Layer 2 of a small transformer language model trained on English Wikipedia (16 layers, counted from 0, width 128).
A neuron's activation on a vector x is SiLU(gate . x) times (in . x), where the dot is the dot product.

Input weights of the MLP neurons that the questions are about. A number n stands for (n - 128) times 0.0068.
n13 gate: 119, 96, 131, 134, 122, 120, 140, 140, 95, 134, 93, 119, 159, 89, 115, 150, 134, 165, 126, 126, 142, 130, 180, 180, 130, 85, 148, 98, 141, 118, 161, 116, 92, 107, 127, 96, 140, 137, 98, 64, 142, 121, 146, 133, 103, 139, 119, 95, 152, 100, 124, 173, 96, 171, 143, 143, 148, 122, 147, 117, 166, 116, 155, 145, 147, 118, 91, 102, 106, 115, 102, 91, 99, 115, 121, 119, 165, 155, 126, 77, 178, 146, 98, 127, 121, 132, 142, 92, 147, 160, 121, 115, 143, 135, 125, 144, 130, 154, 159, 139, 124, 103, 118, 171, 111, 103, 125, 156, 145, 126, 97, 115, 111, 114, 123, 156, 157, 122, 129, 124, 130, 134, 133, 132, 148, 146, 149, 98
n84 gate: 135, 175, 144, 155, 133, 147, 133, 144, 116, 115, 114, 116, 103, 134, 127, 126, 144, 142, 175, 99, 98, 110, 162, 128, 170, 142, 127, 86, 167, 180, 151, 91, 124, 111, 122, 140, 103, 89, 134, 187, 128, 142, 164, 97, 125, 104, 141, 137, 120, 129, 103, 95, 78, 130, 107, 73, 144, 130, 114, 102, 121, 120, 137, 148, 139, 136, 167, 167, 133, 127, 127, 110, 128, 103, 153, 136, 118, 190, 121, 147, 140, 121, 118, 131, 124, 115, 127, 132, 131, 165, 110, 123, 122, 152, 156, 128, 124, 149, 135, 120, 126, 149, 122, 83, 112, 154, 134, 117, 158, 87, 104, 110, 123, 125, 131, 129, 138, 143, 164, 136, 120, 139, 103, 167, 79, 147, 115, 116
n94 gate: 96, 121, 136, 105, 137, 116, 126, 122, 136, 101, 122, 126, 135, 115, 114, 117, 127, 173, 128, 109, 122, 114, 142, 111, 166, 137, 134, 121, 151, 156, 114, 134, 109, 141, 137, 138, 108, 149, 113, 155, 120, 138, 127, 136, 146, 147, 129, 134, 108, 132, 134, 148, 100, 161, 171, 76, 121, 137, 152, 141, 71, 169, 148, 120, 123, 150, 107, 127, 99, 137, 98, 127, 91, 99, 134, 137, 80, 149, 146, 141, 148, 113, 143, 111, 176, 86, 130, 165, 124, 92, 110, 127, 144, 150, 151, 104, 166, 116, 92, 131, 130, 122, 131, 162, 130, 157, 143, 132, 158, 137, 153, 163, 126, 128, 133, 95, 136, 119, 129, 115, 141, 106, 110, 121, 139, 123, 115, 143
n179 gate: 85, 126, 123, 160, 138, 176, 139, 119, 124, 141, 134, 128, 123, 78, 147, 129, 162, 113, 83, 105, 109, 156, 150, 97, 103, 138, 135, 175, 113, 123, 149, 111, 166, 130, 119, 161, 146, 89, 146, 143, 93, 108, 137, 85, 138, 152, 121, 123, 131, 128, 150, 85, 107, 101, 179, 100, 98, 114, 64, 125, 85, 115, 134, 112, 149, 111, 114, 165, 127, 156, 117, 207, 153, 101, 101, 201, 111, 167, 125, 134, 145, 141, 143, 140, 99, 150, 128, 139, 148, 144, 152, 89, 119, 125, 159, 157, 105, 141, 138, 111, 114, 153, 95, 120, 81, 159, 109, 155, 142, 112, 121, 88, 133, 74, 144, 108, 85, 135, 114, 129, 7, 95, 104, 100, 97, 108, 126, 101
n273 gate: 104, 159, 142, 124, 85, 106, 123, 166, 128, 124, 91, 67, 97, 100, 118, 120, 100, 156, 117, 119, 103, 142, 108, 82, 94, 136, 122, 132, 95, 142, 123, 130, 125, 119, 159, 135, 139, 133, 104, 103, 129, 133, 147, 113, 154, 158, 157, 135, 97, 94, 135, 146, 122, 130, 148, 133, 160, 139, 146, 167, 116, 143, 118, 108, 147, 114, 79, 131, 192, 153, 147, 143, 115, 112, 114, 81, 109, 131, 123, 135, 145, 164, 133, 139, 144, 123, 140, 115, 140, 153, 117, 156, 154, 132, 71, 124, 155, 122, 138, 142, 132, 111, 127, 108, 98, 115, 161, 169, 114, 133, 129, 161, 108, 135, 125, 96, 140, 97, 80, 129, 100, 137, 158, 136, 162, 141, 148, 115
n298 gate: 182, 144, 87, 204, 114, 159, 121, 141, 160, 100, 134, 100, 156, 135, 125, 147, 92, 138, 70, 142, 137, 166, 94, 129, 130, 102, 124, 108, 80, 113, 106, 143, 98, 122, 98, 130, 110, 132, 166, 92, 64, 169, 99, 135, 123, 118, 137, 83, 158, 141, 162, 145, 123, 157, 132, 121, 137, 125, 128, 134, 113, 99, 96, 156, 142, 166, 82, 97, 141, 81, 123, 136, 131, 144, 130, 118, 142, 120, 166, 168, 100, 133, 94, 204, 82, 139, 141, 94, 99, 164, 96, 116, 133, 118, 110, 135, 113, 126, 114, 137, 116, 168, 117, 137, 139, 138, 88, 134, 138, 149, 116, 124, 144, 148, 87, 94, 155, 173, 129, 110, 136, 161, 161, 126, 167, 145, 133, 114
n301 gate: 152, 130, 131, 83, 110, 89, 158, 142, 108, 110, 155, 131, 82, 121, 104, 109, 123, 138, 90, 74, 134, 138, 165, 146, 159, 73, 201, 69, 108, 103, 149, 106, 105, 157, 71, 141, 117, 139, 161, 133, 169, 152, 174, 97, 142, 112, 119, 110, 135, 113, 166, 186, 87, 152, 138, 113, 148, 149, 154, 126, 127, 121, 103, 161, 182, 166, 149, 91, 148, 121, 120, 105, 121, 38, 148, 72, 109, 114, 144, 114, 165, 115, 92, 129, 176, 83, 139, 167, 97, 113, 126, 102, 126, 169, 59, 131, 143, 99, 145, 131, 114, 188, 125, 170, 132, 99, 70, 104, 125, 102, 121, 130, 117, 160, 121, 112, 125, 126, 141, 95, 149, 105, 173, 115, 147, 128, 147, 103
n345 gate: 136, 110, 166, 145, 172, 151, 154, 92, 106, 130, 118, 119, 99, 103, 121, 111, 121, 158, 120, 149, 148, 129, 138, 138, 112, 84, 90, 104, 162, 134, 138, 112, 133, 170, 117, 143, 129, 125, 132, 127, 115, 155, 129, 115, 100, 97, 104, 140, 114, 112, 155, 138, 122, 131, 134, 154, 132, 106, 90, 84, 140, 116, 163, 122, 146, 138, 98, 126, 168, 101, 110, 128, 135, 150, 133, 146, 138, 111, 118, 108, 93, 115, 125, 144, 170, 110, 131, 127, 122, 94, 121, 139, 118, 148, 152, 147, 132, 134, 162, 134, 175, 138, 116, 128, 108, 156, 95, 119, 86, 132, 157, 114, 119, 131, 160, 117, 132, 127, 132, 129, 137, 101, 162, 117, 187, 126, 112, 138
n372 gate: 117, 157, 115, 81, 99, 94, 95, 107, 141, 105, 154, 112, 91, 160, 113, 138, 127, 147, 116, 154, 154, 113, 119, 98, 142, 129, 149, 116, 118, 126, 139, 151, 88, 102, 149, 194, 113, 109, 166, 167, 168, 73, 117, 128, 100, 175, 103, 129, 104, 118, 119, 88, 105, 109, 124, 120, 125, 116, 129, 147, 72, 107, 123, 107, 130, 106, 136, 163, 136, 106, 145, 72, 98, 129, 135, 129, 174, 116, 113, 134, 134, 152, 125, 102, 124, 151, 103, 119, 140, 97, 90, 128, 145, 117, 130, 157, 155, 146, 144, 108, 137, 111, 172, 137, 123, 125, 158, 120, 146, 129, 102, 116, 103, 125, 91, 133, 101, 102, 161, 96, 186, 127, 152, 161, 108, 134, 98, 137
n13 in: 89, 93, 108, 111, 104, 121, 130, 133, 96, 122, 158, 112, 125, 135, 167, 137, 122, 51, 112, 148, 129, 108, 119, 106, 190, 114, 142, 161, 123, 88, 113, 98, 122, 155, 134, 142, 143, 135, 144, 88, 116, 148, 109, 142, 125, 108, 142, 156, 144, 142, 133, 134, 132, 102, 204, 133, 129, 116, 99, 141, 133, 124, 149, 112, 116, 116, 102, 151, 95, 117, 97, 115, 108, 69, 97, 105, 130, 131, 117, 143, 143, 100, 117, 94, 152, 150, 101, 137, 149, 100, 121, 122, 133, 139, 132, 113, 139, 192, 114, 129, 139, 140, 136, 137, 127, 82, 123, 130, 116, 136, 134, 142, 79, 144, 149, 160, 129, 51, 44, 154, 146, 147, 131, 117, 138, 108, 117, 135
n84 in: 151, 186, 148, 146, 134, 151, 110, 126, 125, 115, 134, 121, 119, 127, 127, 120, 131, 127, 165, 115, 88, 108, 145, 135, 150, 153, 128, 94, 160, 171, 141, 91, 129, 110, 128, 130, 107, 90, 130, 158, 145, 122, 152, 98, 125, 107, 157, 145, 131, 132, 90, 103, 120, 129, 111, 94, 171, 151, 114, 107, 117, 127, 122, 140, 152, 133, 191, 173, 125, 130, 129, 122, 131, 88, 163, 150, 125, 183, 99, 142, 134, 131, 115, 112, 113, 115, 130, 134, 106, 154, 99, 131, 114, 144, 142, 131, 127, 141, 147, 125, 121, 147, 149, 111, 98, 142, 127, 104, 172, 107, 106, 79, 114, 101, 116, 126, 123, 163, 175, 120, 140, 149, 96, 185, 91, 131, 108, 115
n94 in: 116, 119, 148, 94, 127, 123, 147, 119, 144, 118, 157, 130, 129, 119, 113, 130, 113, 147, 132, 150, 144, 115, 105, 123, 155, 122, 134, 97, 179, 110, 127, 155, 84, 158, 136, 131, 115, 144, 107, 161, 126, 116, 133, 117, 136, 122, 96, 119, 126, 130, 130, 132, 96, 161, 162, 99, 143, 123, 130, 121, 117, 157, 156, 126, 124, 161, 97, 124, 84, 164, 98, 104, 96, 107, 129, 132, 71, 118, 159, 134, 164, 110, 132, 121, 168, 136, 110, 144, 121, 116, 110, 135, 145, 153, 160, 100, 159, 103, 108, 112, 128, 124, 140, 181, 112, 150, 118, 118, 129, 125, 142, 156, 128, 144, 145, 117, 131, 132, 131, 128, 120, 108, 102, 130, 133, 127, 113, 137
n179 in: 95, 110, 104, 154, 127, 169, 144, 130, 126, 125, 154, 140, 136, 80, 129, 122, 157, 120, 97, 110, 128, 151, 136, 90, 106, 143, 123, 167, 124, 117, 131, 120, 168, 97, 118, 154, 132, 87, 171, 144, 93, 98, 145, 79, 140, 159, 133, 116, 142, 138, 152, 92, 124, 92, 172, 119, 107, 112, 82, 136, 101, 117, 134, 105, 151, 118, 145, 180, 129, 160, 137, 202, 143, 115, 104, 194, 119, 145, 135, 136, 156, 158, 156, 130, 76, 117, 122, 141, 142, 148, 164, 79, 121, 128, 156, 157, 118, 153, 150, 99, 118, 156, 89, 105, 97, 158, 100, 150, 148, 112, 123, 89, 149, 101, 128, 134, 102, 135, 127, 137, 19, 109, 116, 124, 97, 112, 123, 94
n273 in: 123, 153, 129, 129, 129, 122, 113, 173, 120, 129, 112, 84, 147, 104, 119, 132, 124, 119, 106, 148, 106, 121, 152, 112, 147, 167, 151, 123, 136, 126, 115, 163, 120, 137, 151, 125, 123, 105, 108, 93, 150, 151, 136, 144, 147, 102, 162, 98, 81, 104, 136, 135, 107, 90, 132, 120, 134, 130, 142, 115, 150, 135, 136, 129, 121, 99, 120, 144, 162, 141, 148, 152, 109, 121, 129, 121, 101, 139, 117, 139, 141, 147, 133, 132, 165, 134, 144, 80, 129, 146, 109, 150, 162, 113, 108, 103, 154, 109, 133, 117, 97, 107, 114, 126, 147, 169, 143, 136, 122, 134, 115, 133, 110, 123, 128, 134, 116, 135, 112, 144, 95, 155, 155, 148, 149, 135, 140, 85
n298 in: 158, 151, 78, 168, 132, 153, 145, 139, 136, 52, 105, 94, 145, 128, 137, 135, 108, 136, 90, 127, 133, 164, 123, 103, 141, 128, 118, 93, 92, 125, 129, 131, 120, 107, 106, 141, 108, 124, 149, 84, 97, 175, 72, 107, 119, 111, 130, 100, 113, 140, 171, 149, 108, 139, 152, 119, 137, 145, 102, 143, 76, 80, 108, 143, 129, 155, 124, 121, 160, 77, 107, 148, 133, 111, 127, 140, 126, 155, 129, 126, 138, 127, 93, 177, 103, 133, 146, 130, 90, 155, 103, 99, 141, 127, 99, 100, 134, 148, 108, 155, 105, 132, 94, 142, 120, 118, 95, 129, 147, 166, 132, 105, 133, 115, 80, 79, 152, 142, 133, 113, 138, 158, 169, 113, 164, 142, 124, 111
n301 in: 112, 175, 129, 157, 89, 166, 121, 130, 105, 130, 138, 158, 157, 135, 114, 186, 147, 106, 129, 128, 61, 150, 139, 124, 121, 136, 107, 160, 115, 139, 59, 139, 131, 167, 184, 79, 92, 123, 145, 121, 163, 140, 155, 139, 115, 162, 143, 129, 133, 103, 95, 120, 149, 66, 124, 153, 101, 97, 105, 82, 143, 201, 152, 113, 101, 34, 149, 164, 103, 165, 103, 89, 148, 172, 93, 135, 172, 160, 86, 136, 187, 140, 145, 136, 141, 146, 96, 145, 148, 125, 92, 128, 145, 54, 162, 113, 126, 169, 114, 127, 71, 51, 126, 60, 134, 143, 169, 154, 117, 146, 131, 173, 135, 127, 157, 124, 132, 165, 114, 170, 180, 132, 102, 168, 130, 144, 137, 154
n345 in: 161, 102, 138, 149, 169, 125, 120, 97, 130, 96, 152, 133, 96, 137, 106, 159, 96, 111, 117, 129, 143, 121, 137, 135, 116, 118, 79, 140, 150, 136, 146, 119, 118, 150, 129, 155, 109, 130, 135, 119, 125, 140, 135, 110, 137, 105, 104, 119, 111, 138, 170, 131, 103, 130, 162, 168, 121, 115, 100, 102, 117, 117, 106, 125, 151, 114, 103, 129, 160, 105, 115, 138, 121, 132, 148, 122, 101, 107, 111, 124, 106, 94, 129, 151, 146, 133, 135, 150, 94, 114, 116, 126, 119, 146, 149, 119, 130, 115, 156, 144, 174, 125, 123, 119, 108, 140, 91, 127, 107, 147, 163, 127, 126, 137, 199, 132, 161, 137, 134, 114, 113, 127, 167, 147, 178, 126, 142, 146
n372 in: 108, 171, 134, 90, 98, 101, 94, 107, 129, 117, 153, 117, 96, 161, 115, 134, 134, 130, 145, 148, 160, 130, 114, 121, 122, 134, 135, 124, 129, 111, 142, 175, 100, 115, 140, 178, 132, 100, 148, 161, 127, 111, 114, 134, 111, 148, 131, 132, 85, 115, 127, 97, 101, 124, 119, 119, 128, 110, 142, 148, 84, 137, 130, 106, 127, 96, 140, 154, 121, 117, 150, 67, 93, 105, 132, 136, 161, 113, 153, 141, 143, 158, 133, 112, 114, 130, 96, 137, 150, 111, 102, 114, 139, 118, 111, 167, 154, 145, 130, 106, 125, 145, 156, 151, 115, 160, 156, 115, 180, 133, 92, 113, 94, 87, 79, 147, 64, 113, 166, 105, 189, 136, 160, 165, 92, 121, 108, 117

Each question shows a token from some text and the vector x that enters the MLP there. A number n stands for (n - 128) times 0.014.

"s": 153, 114, 125, 112, 127, 147, 128, 93, 123, 124, 143, 138, 102, 130, 206, 139, 131, 118, 131, 125, 119, 114, 129, 123, 141, 138, 92, 116, 144, 121, 130, 101, 117, 110, 95, 136, 129, 118, 122, 134, 129, 106, 127, 134, 85, 137, 145, 145, 139, 110, 130, 128, 123, 136, 110, 132, 117, 135, 78, 121, 134, 145, 105, 135, 116, 103, 115, 148, 128, 123, 132, 158, 121, 112, 121, 101, 141, 132, 146, 126, 136, 132, 144, 143, 150, 129, 133, 96, 123, 106, 185, 126, 130, 139, 129, 103, 99, 130, 119, 126, 97, 127, 145, 172, 110, 113, 146, 128, 137, 199, 118, 132, 126, 123, 145, 147, 129, 118, 141, 139, 133, 144, 140, 120, 134, 124, 152, 122
The neuron with the highest activation: n273

"ack": 148, 136, 120, 137, 143, 113, 131, 132, 162, 122, 112, 131, 112, 108, 140, 120, 98, 119, 144, 167, 114, 135, 136, 114, 89, 178, 110, 145, 130, 132, 109, 120, 123, 101, 115, 145, 154, 134, 129, 152, 114, 107, 134, 110, 86, 173, 160, 147, 116, 105, 105, 138, 141, 150, 127, 133, 124, 123, 42, 110, 161, 117, 121, 154, 81, 155, 96, 120, 128, 148, 139, 146, 132, 118, 100, 116, 130, 111, 133, 158, 96, 129, 120, 129, 130, 147, 119, 140, 113, 135, 143, 146, 122, 136, 132, 103, 105, 111, 127, 123, 180, 85, 126, 158, 123, 106, 142, 123, 112, 136, 125, 109, 167, 128, 117, 125, 124, 117, 135, 124, 155, 140, 145, 108, 129, 111, 153, 121
Which neuron fires most, and how strongly? n301, at about 0.18

" was": 148, 132, 124, 115, 147, 141, 136, 123, 154, 159, 115, 147, 127, 152, 118, 159, 103, 122, 131, 126, 133, 124, 138, 119, 125, 105, 130, 124, 101, 106, 111, 99, 130, 97, 131, 131, 130, 142, 124, 123, 97, 137, 124, 134, 111, 129, 128, 162, 129, 137, 117, 150, 97, 155, 105, 115, 121, 135, 123, 105, 115, 137, 141, 118, 145, 110, 104, 115, 122, 114, 107, 110, 135, 120, 115, 115, 118, 131, 143, 127, 119, 132, 124, 122, 147, 133, 126, 105, 152, 153, 136, 132, 144, 128, 118, 120, 135, 143, 120, 123, 162, 106, 138, 135, 212, 122, 148, 142, 94, 164, 154, 122, 162, 110, 147, 149, 133, 131, 100, 146, 167, 138, 137, 139, 130, 170, 134, 134
The neuron with the highest activation: n179

" In": 148, 128, 125, 149, 105, 116, 124, 143, 126, 131, 112, 167, 132, 117, 177, 113, 103, 126, 165, 166, 135, 129, 157, 137, 115, 144, 136, 119, 128, 120, 126, 130, 110, 108, 114, 123, 155, 131, 120, 139, 106, 118, 136, 116, 165, 151, 138, 139, 166, 120, 100, 128, 128, 135, 117, 102, 134, 129, 117, 150, 113, 113, 141, 145, 126, 113, 123, 159, 135, 129, 125, 151, 130, 103, 117, 112, 132, 128, 147, 99, 107, 125, 133, 124, 139, 121, 113, 105, 151, 128, 144, 129, 175, 132, 119, 113, 92, 112, 120, 108, 77, 143, 135, 140, 180, 120, 118, 145, 119, 139, 130, 133, 153, 130, 105, 117, 141, 111, 105, 131, 169, 130, 137, 132, 126, 154, 120, 127
The two highest activations, in order: n345, n179

"ical": 144, 119, 117, 119, 144, 142, 148, 122, 168, 111, 130, 148, 108, 160, 176, 118, 120, 148, 136, 123, 145, 108, 125, 142, 127, 158, 107, 138, 147, 123, 125, 102, 101, 115, 153, 126, 133, 136, 133, 130, 116, 94, 86, 108, 133, 126, 145, 119, 131, 127, 112, 125, 115, 106, 143, 111, 127, 119, 118, 116, 118, 97, 141, 163, 115, 89, 94, 155, 121, 134, 137, 138, 133, 123, 153, 135, 131, 115, 148, 155, 130, 123, 132, 137, 156, 144, 136, 107, 139, 117, 165, 143, 134, 109, 133, 147, 106, 129, 124, 114, 158, 116, 134, 172, 152, 114, 117, 157, 134, 118, 126, 140, 162, 123, 105, 145, 139, 121, 162, 123, 160, 117, 126, 98, 105, 125, 131, 107
Which three neurons fire most, strongest first? n301, n372, n273

" design": 151, 118, 128, 112, 132, 96, 125, 151, 112, 124, 130, 144, 128, 136, 168, 170, 111, 134, 113, 164, 125, 140, 127, 111, 110, 210, 140, 157, 118, 114, 122, 137, 126, 105, 124, 119, 107, 131, 121, 162, 143, 135, 127, 122, 110, 141, 155, 153, 134, 116, 117, 147, 112, 143, 168, 119, 131, 120, 59, 120, 106, 122, 134, 155, 149, 110, 111, 147, 113, 117, 123, 121, 120, 114, 146, 130, 133, 134, 131, 165, 142, 126, 120, 142, 159, 137, 98, 135, 131, 142, 133, 127, 160, 132, 127, 169, 121, 110, 123, 92, 181, 122, 102, 134, 64, 126, 107, 144, 132, 126, 151, 138, 149, 141, 130, 126, 122, 102, 148, 109, 183, 132, 127, 99, 99, 125, 147, 133
The neuron with the highest activation: n372

"us": 154, 102, 121, 131, 125, 150, 129, 122, 125, 117, 132, 138, 121, 131, 148, 145, 151, 125, 137, 139, 123, 106, 133, 88, 107, 204, 115, 126, 124, 112, 155, 105, 111, 138, 133, 144, 131, 132, 124, 135, 110, 120, 131, 120, 132, 141, 141, 150, 129, 126, 120, 134, 155, 128, 134, 144, 115, 128, 147, 117, 157, 127, 125, 120, 113, 81, 124, 168, 118, 128, 124, 154, 124, 104, 149, 101, 130, 113, 147, 112, 150, 115, 146, 139, 143, 113, 129, 86, 140, 111, 110, 132, 124, 110, 121, 135, 108, 125, 124, 114, 188, 100, 107, 183, 91, 143, 82, 142, 119, 117, 120, 114, 129, 130, 114, 118, 132, 118, 127, 142, 147, 148, 138, 108, 132, 135, 160, 131
Which neuron fires most, and how strongly? n345, at about 0.064

"ell": 161, 125, 119, 152, 128, 129, 131, 149, 131, 148, 151, 143, 101, 148, 129, 147, 127, 123, 143, 136, 121, 93, 134, 153, 99, 229, 124, 158, 115, 132, 106, 130, 150, 115, 120, 143, 132, 129, 122, 153, 79, 104, 139, 107, 69, 145, 136, 145, 134, 130, 118, 148, 133, 138, 139, 130, 111, 111, 49, 120, 148, 111, 118, 140, 99, 124, 129, 132, 121, 140, 130, 93, 142, 107, 121, 135, 141, 104, 142, 128, 100, 122, 134, 147, 161, 127, 130, 138, 108, 149, 120, 121, 138, 114, 117, 130, 103, 108, 121, 122, 177, 121, 100, 155, 112, 147, 125, 141, 155, 154, 135, 146, 134, 148, 130, 137, 130, 113, 127, 146, 157, 129, 106, 117, 114, 90, 155, 112
The neuron with the highest activation: n273

" ma": 145, 118, 138, 188, 176, 107, 114, 128, 145, 133, 142, 135, 130, 155, 150, 126, 103, 123, 114, 121, 125, 130, 151, 116, 140, 139, 147, 128, 159, 114, 123, 138, 109, 118, 131, 101, 117, 127, 117, 138, 108, 94, 123, 88, 138, 143, 127, 150, 151, 115, 132, 148, 148, 150, 150, 110, 140, 147, 105, 147, 91, 135, 136, 129, 143, 106, 127, 148, 127, 156, 109, 129, 120, 116, 135, 119, 124, 135, 119, 139, 117, 128, 135, 123, 164, 106, 99, 111, 155, 99, 118, 145, 156, 138, 135, 138, 125, 118, 123, 112, 160, 118, 132, 165, 114, 219, 121, 117, 97, 108, 132, 127, 163, 153, 109, 117, 129, 153, 151, 110, 190, 141, 143, 146, 89, 133, 123, 126
Which neuron fires most, and how strongly? n94, at about 1

"tic": 148, 145, 119, 133, 127, 130, 134, 115, 116, 115, 144, 151, 122, 151, 151, 137, 144, 140, 162, 134, 138, 109, 117, 136, 101, 107, 121, 134, 129, 130, 101, 139, 95, 115, 132, 136, 138, 120, 126, 145, 142, 97, 101, 103, 143, 136, 137, 124, 109, 130, 116, 146, 125, 133, 143, 114, 120, 150, 62, 144, 134, 132, 138, 149, 131, 99, 109, 145, 136, 143, 132, 160, 116, 118, 141, 135, 122, 105, 144, 171, 112, 131, 119, 136, 158, 143, 114, 120, 156, 111, 167, 146, 130, 138, 130, 112, 110, 125, 121, 119, 154, 129, 123, 181, 119, 134, 157, 133, 98, 140, 105, 118, 157, 155, 112, 114, 135, 97, 156, 127, 198, 122, 142, 99, 132, 103, 145, 105
The neuron with the highest activation: n372

"\n": 151, 120, 120, 132, 130, 93, 116, 143, 124, 146, 119, 160, 124, 157, 143, 123, 98, 125, 157, 132, 134, 114, 128, 126, 143, 55, 131, 126, 119, 102, 140, 105, 142, 108, 119, 128, 100, 127, 123, 123, 95, 155, 128, 123, 93, 128, 164, 143, 141, 117, 125, 146, 138, 128, 140, 121, 127, 132, 125, 126, 155, 131, 161, 149, 138, 95, 109, 113, 120, 133, 123, 119, 129, 128, 122, 106, 122, 153, 137, 130, 118, 132, 143, 135, 129, 119, 131, 104, 162, 138, 111, 142, 118, 119, 117, 104, 119, 135, 118, 107, 152, 98, 126, 152, 130, 117, 148, 148, 95, 143, 139, 128, 136, 90, 157, 151, 115, 139, 114, 116, 161, 129, 147, 123, 135, 123, 117, 122
Which three neurons fire most, strongest first? n13, n179, n84

"al": 152, 129, 140, 110, 152, 116, 146, 115, 110, 127, 149, 153, 135, 141, 140, 140, 122, 113, 159, 110, 107, 95, 127, 105, 133, 137, 127, 134, 112, 118, 145, 119, 112, 110, 137, 102, 112, 126, 130, 164, 106, 106, 108, 99, 125, 131, 131, 135, 127, 123, 119, 125, 111, 146, 140, 150, 123, 125, 130, 139, 139, 92, 125, 143, 26, 124, 119, 161, 121, 145, 137, 150, 137, 113, 153, 122, 120, 107, 148, 149, 103, 126, 146, 125, 142, 142, 152, 116, 138, 107, 203, 144, 146, 108, 125, 85, 101, 124, 130, 118, 127, 131, 107, 149, 122, 135, 126, 129, 131, 145, 133, 106, 148, 139, 132, 125, 119, 129, 125, 146, 174, 127, 140, 119, 130, 117, 130, 96
The two highest activations, in order: n301, n298

" in": 142, 127, 121, 159, 118, 104, 129, 125, 154, 137, 111, 170, 101, 139, 205, 128, 111, 135, 160, 133, 121, 122, 134, 128, 112, 139, 135, 100, 117, 122, 120, 104, 118, 109, 153, 120, 148, 119, 119, 135, 114, 105, 124, 134, 117, 142, 131, 142, 159, 116, 100, 159, 147, 131, 134, 138, 124, 115, 106, 133, 126, 112, 137, 114, 118, 114, 126, 152, 130, 128, 124, 170, 137, 109, 121, 117, 144, 131, 145, 90, 142, 130, 120, 118, 132, 126, 120, 113, 154, 123, 128, 123, 145, 113, 121, 115, 96, 113, 121, 109, 59, 129, 152, 136, 152, 104, 134, 139, 104, 161, 135, 136, 175, 149, 115, 133, 133, 113, 116, 121, 164, 128, 144, 130, 116, 163, 147, 129
Which neuron fires most, and how strongly? n345, at about 0.26

"er": 138, 112, 125, 145, 150, 120, 129, 127, 175, 141, 135, 145, 135, 132, 171, 132, 117, 137, 161, 125, 143, 143, 140, 131, 141, 201, 99, 145, 135, 113, 132, 72, 95, 101, 123, 164, 90, 121, 108, 128, 115, 106, 144, 126, 105, 157, 125, 124, 117, 127, 125, 114, 111, 121, 125, 152, 125, 139, 102, 136, 169, 103, 106, 132, 54, 121, 107, 166, 125, 140, 109, 106, 149, 119, 147, 129, 128, 121, 140, 138, 118, 131, 143, 149, 159, 120, 136, 117, 107, 123, 141, 136, 101, 108, 129, 143, 80, 124, 126, 104, 151, 123, 128, 140, 158, 149, 130, 157, 138, 141, 138, 128, 127, 109, 125, 132, 136, 121, 145, 149, 145, 135, 124, 97, 124, 137, 143, 115
The neuron with the highest activation: n273

" K": 142, 134, 122, 101, 182, 102, 124, 130, 105, 145, 131, 139, 121, 116, 136, 118, 107, 124, 139, 161, 146, 108, 139, 121, 79, 164, 130, 137, 120, 115, 116, 118, 136, 117, 117, 141, 150, 134, 116, 131, 152, 93, 139, 87, 126, 168, 150, 130, 149, 130, 121, 134, 102, 115, 107, 133, 120, 119, 130, 140, 139, 118, 127, 154, 119, 119, 114, 144, 114, 148, 105, 157, 121, 113, 130, 117, 125, 136, 120, 122, 111, 135, 133, 148, 137, 116, 132, 100, 116, 151, 144, 139, 166, 134, 136, 83, 116, 115, 114, 122, 115, 117, 140, 129, 126, 157, 133, 130, 113, 150, 148, 168, 125, 144, 128, 133, 142, 85, 133, 118, 152, 151, 151, 162, 108, 130, 133, 132
The neuron with the highest activation: n273

"or": 143, 105, 136, 133, 109, 92, 133, 128, 142, 139, 104, 138, 139, 132, 137, 136, 108, 125, 138, 122, 141, 92, 124, 127, 129, 135, 129, 142, 121, 120, 129, 98, 119, 121, 132, 129, 132, 140, 116, 148, 144, 86, 122, 96, 124, 143, 135, 118, 149, 109, 129, 130, 127, 158, 146, 135, 127, 147, 126, 121, 147, 115, 113, 131, 76, 126, 120, 174, 130, 127, 102, 160, 139, 107, 123, 121, 128, 88, 142, 160, 129, 131, 148, 143, 161, 132, 127, 124, 136, 113, 170, 135, 114, 142, 126, 156, 81, 100, 126, 109, 137, 105, 99, 145, 117, 125, 97, 168, 141, 123, 131, 106, 118, 123, 139, 127, 92, 116, 100, 152, 199, 139, 124, 116, 107, 137, 136, 116
The neuron with the highest activation: n298

"om": 131, 102, 128, 117, 110, 83, 143, 126, 153, 112, 135, 142, 127, 85, 176, 129, 126, 128, 140, 106, 140, 101, 136, 143, 120, 208, 114, 131, 130, 131, 137, 112, 131, 122, 115, 154, 130, 125, 117, 131, 132, 88, 113, 106, 97, 132, 140, 136, 131, 120, 112, 141, 98, 87, 140, 153, 124, 141, 94, 149, 130, 116, 118, 121, 86, 115, 95, 134, 111, 118, 135, 104, 123, 110, 141, 146, 119, 110, 148, 122, 104, 146, 104, 135, 158, 105, 112, 123, 137, 134, 143, 143, 163, 136, 128, 97, 127, 123, 124, 112, 78, 102, 131, 162, 118, 151, 125, 152, 108, 156, 127, 128, 137, 111, 136, 136, 120, 112, 140, 145, 184, 123, 133, 164, 113, 94, 145, 127
The neuron with the highest activation: n372

" G": 151, 130, 126, 108, 175, 114, 134, 139, 106, 133, 133, 142, 139, 139, 129, 126, 117, 124, 137, 114, 120, 100, 126, 117, 66, 177, 123, 144, 116, 100, 92, 141, 154, 113, 98, 138, 125, 132, 111, 131, 160, 113, 120, 111, 125, 151, 145, 143, 158, 126, 137, 148, 110, 129, 128, 130, 125, 148, 143, 130, 156, 135, 131, 185, 105, 117, 133, 163, 118, 118, 120, 127, 113, 105, 139, 106, 137, 128, 119, 126, 107, 124, 125, 126, 145, 127, 136, 107, 141, 165, 131, 133, 181, 142, 136, 122, 106, 123, 117, 126, 133, 115, 110, 132, 125, 149, 122, 151, 127, 126, 135, 138, 119, 158, 130, 116, 113, 93, 112, 123, 141, 138, 153, 135, 116, 124, 123, 134
Which neuron fires most, and how strongly? n273, at about 0.13

" dis": 141, 113, 131, 166, 147, 146, 133, 135, 169, 134, 129, 139, 112, 101, 174, 152, 157, 115, 140, 160, 135, 108, 127, 132, 97, 188, 137, 109, 116, 120, 122, 101, 131, 115, 113, 112, 129, 105, 121, 153, 137, 118, 120, 78, 142, 125, 137, 149, 137, 116, 137, 96, 130, 130, 140, 134, 137, 117, 137, 134, 116, 104, 158, 149, 174, 75, 125, 119, 125, 145, 129, 142, 126, 135, 131, 79, 131, 133, 145, 137, 115, 126, 120, 106, 182, 140, 144, 112, 114, 117, 113, 130, 144, 129, 124, 90, 115, 92, 122, 95, 129, 115, 125, 148, 140, 157, 121, 148, 110, 144, 103, 112, 154, 128, 145, 124, 131, 129, 141, 126, 166, 130, 142, 139, 94, 141, 141, 134
Which three neurons fire most, strongest first? n84, n13, n298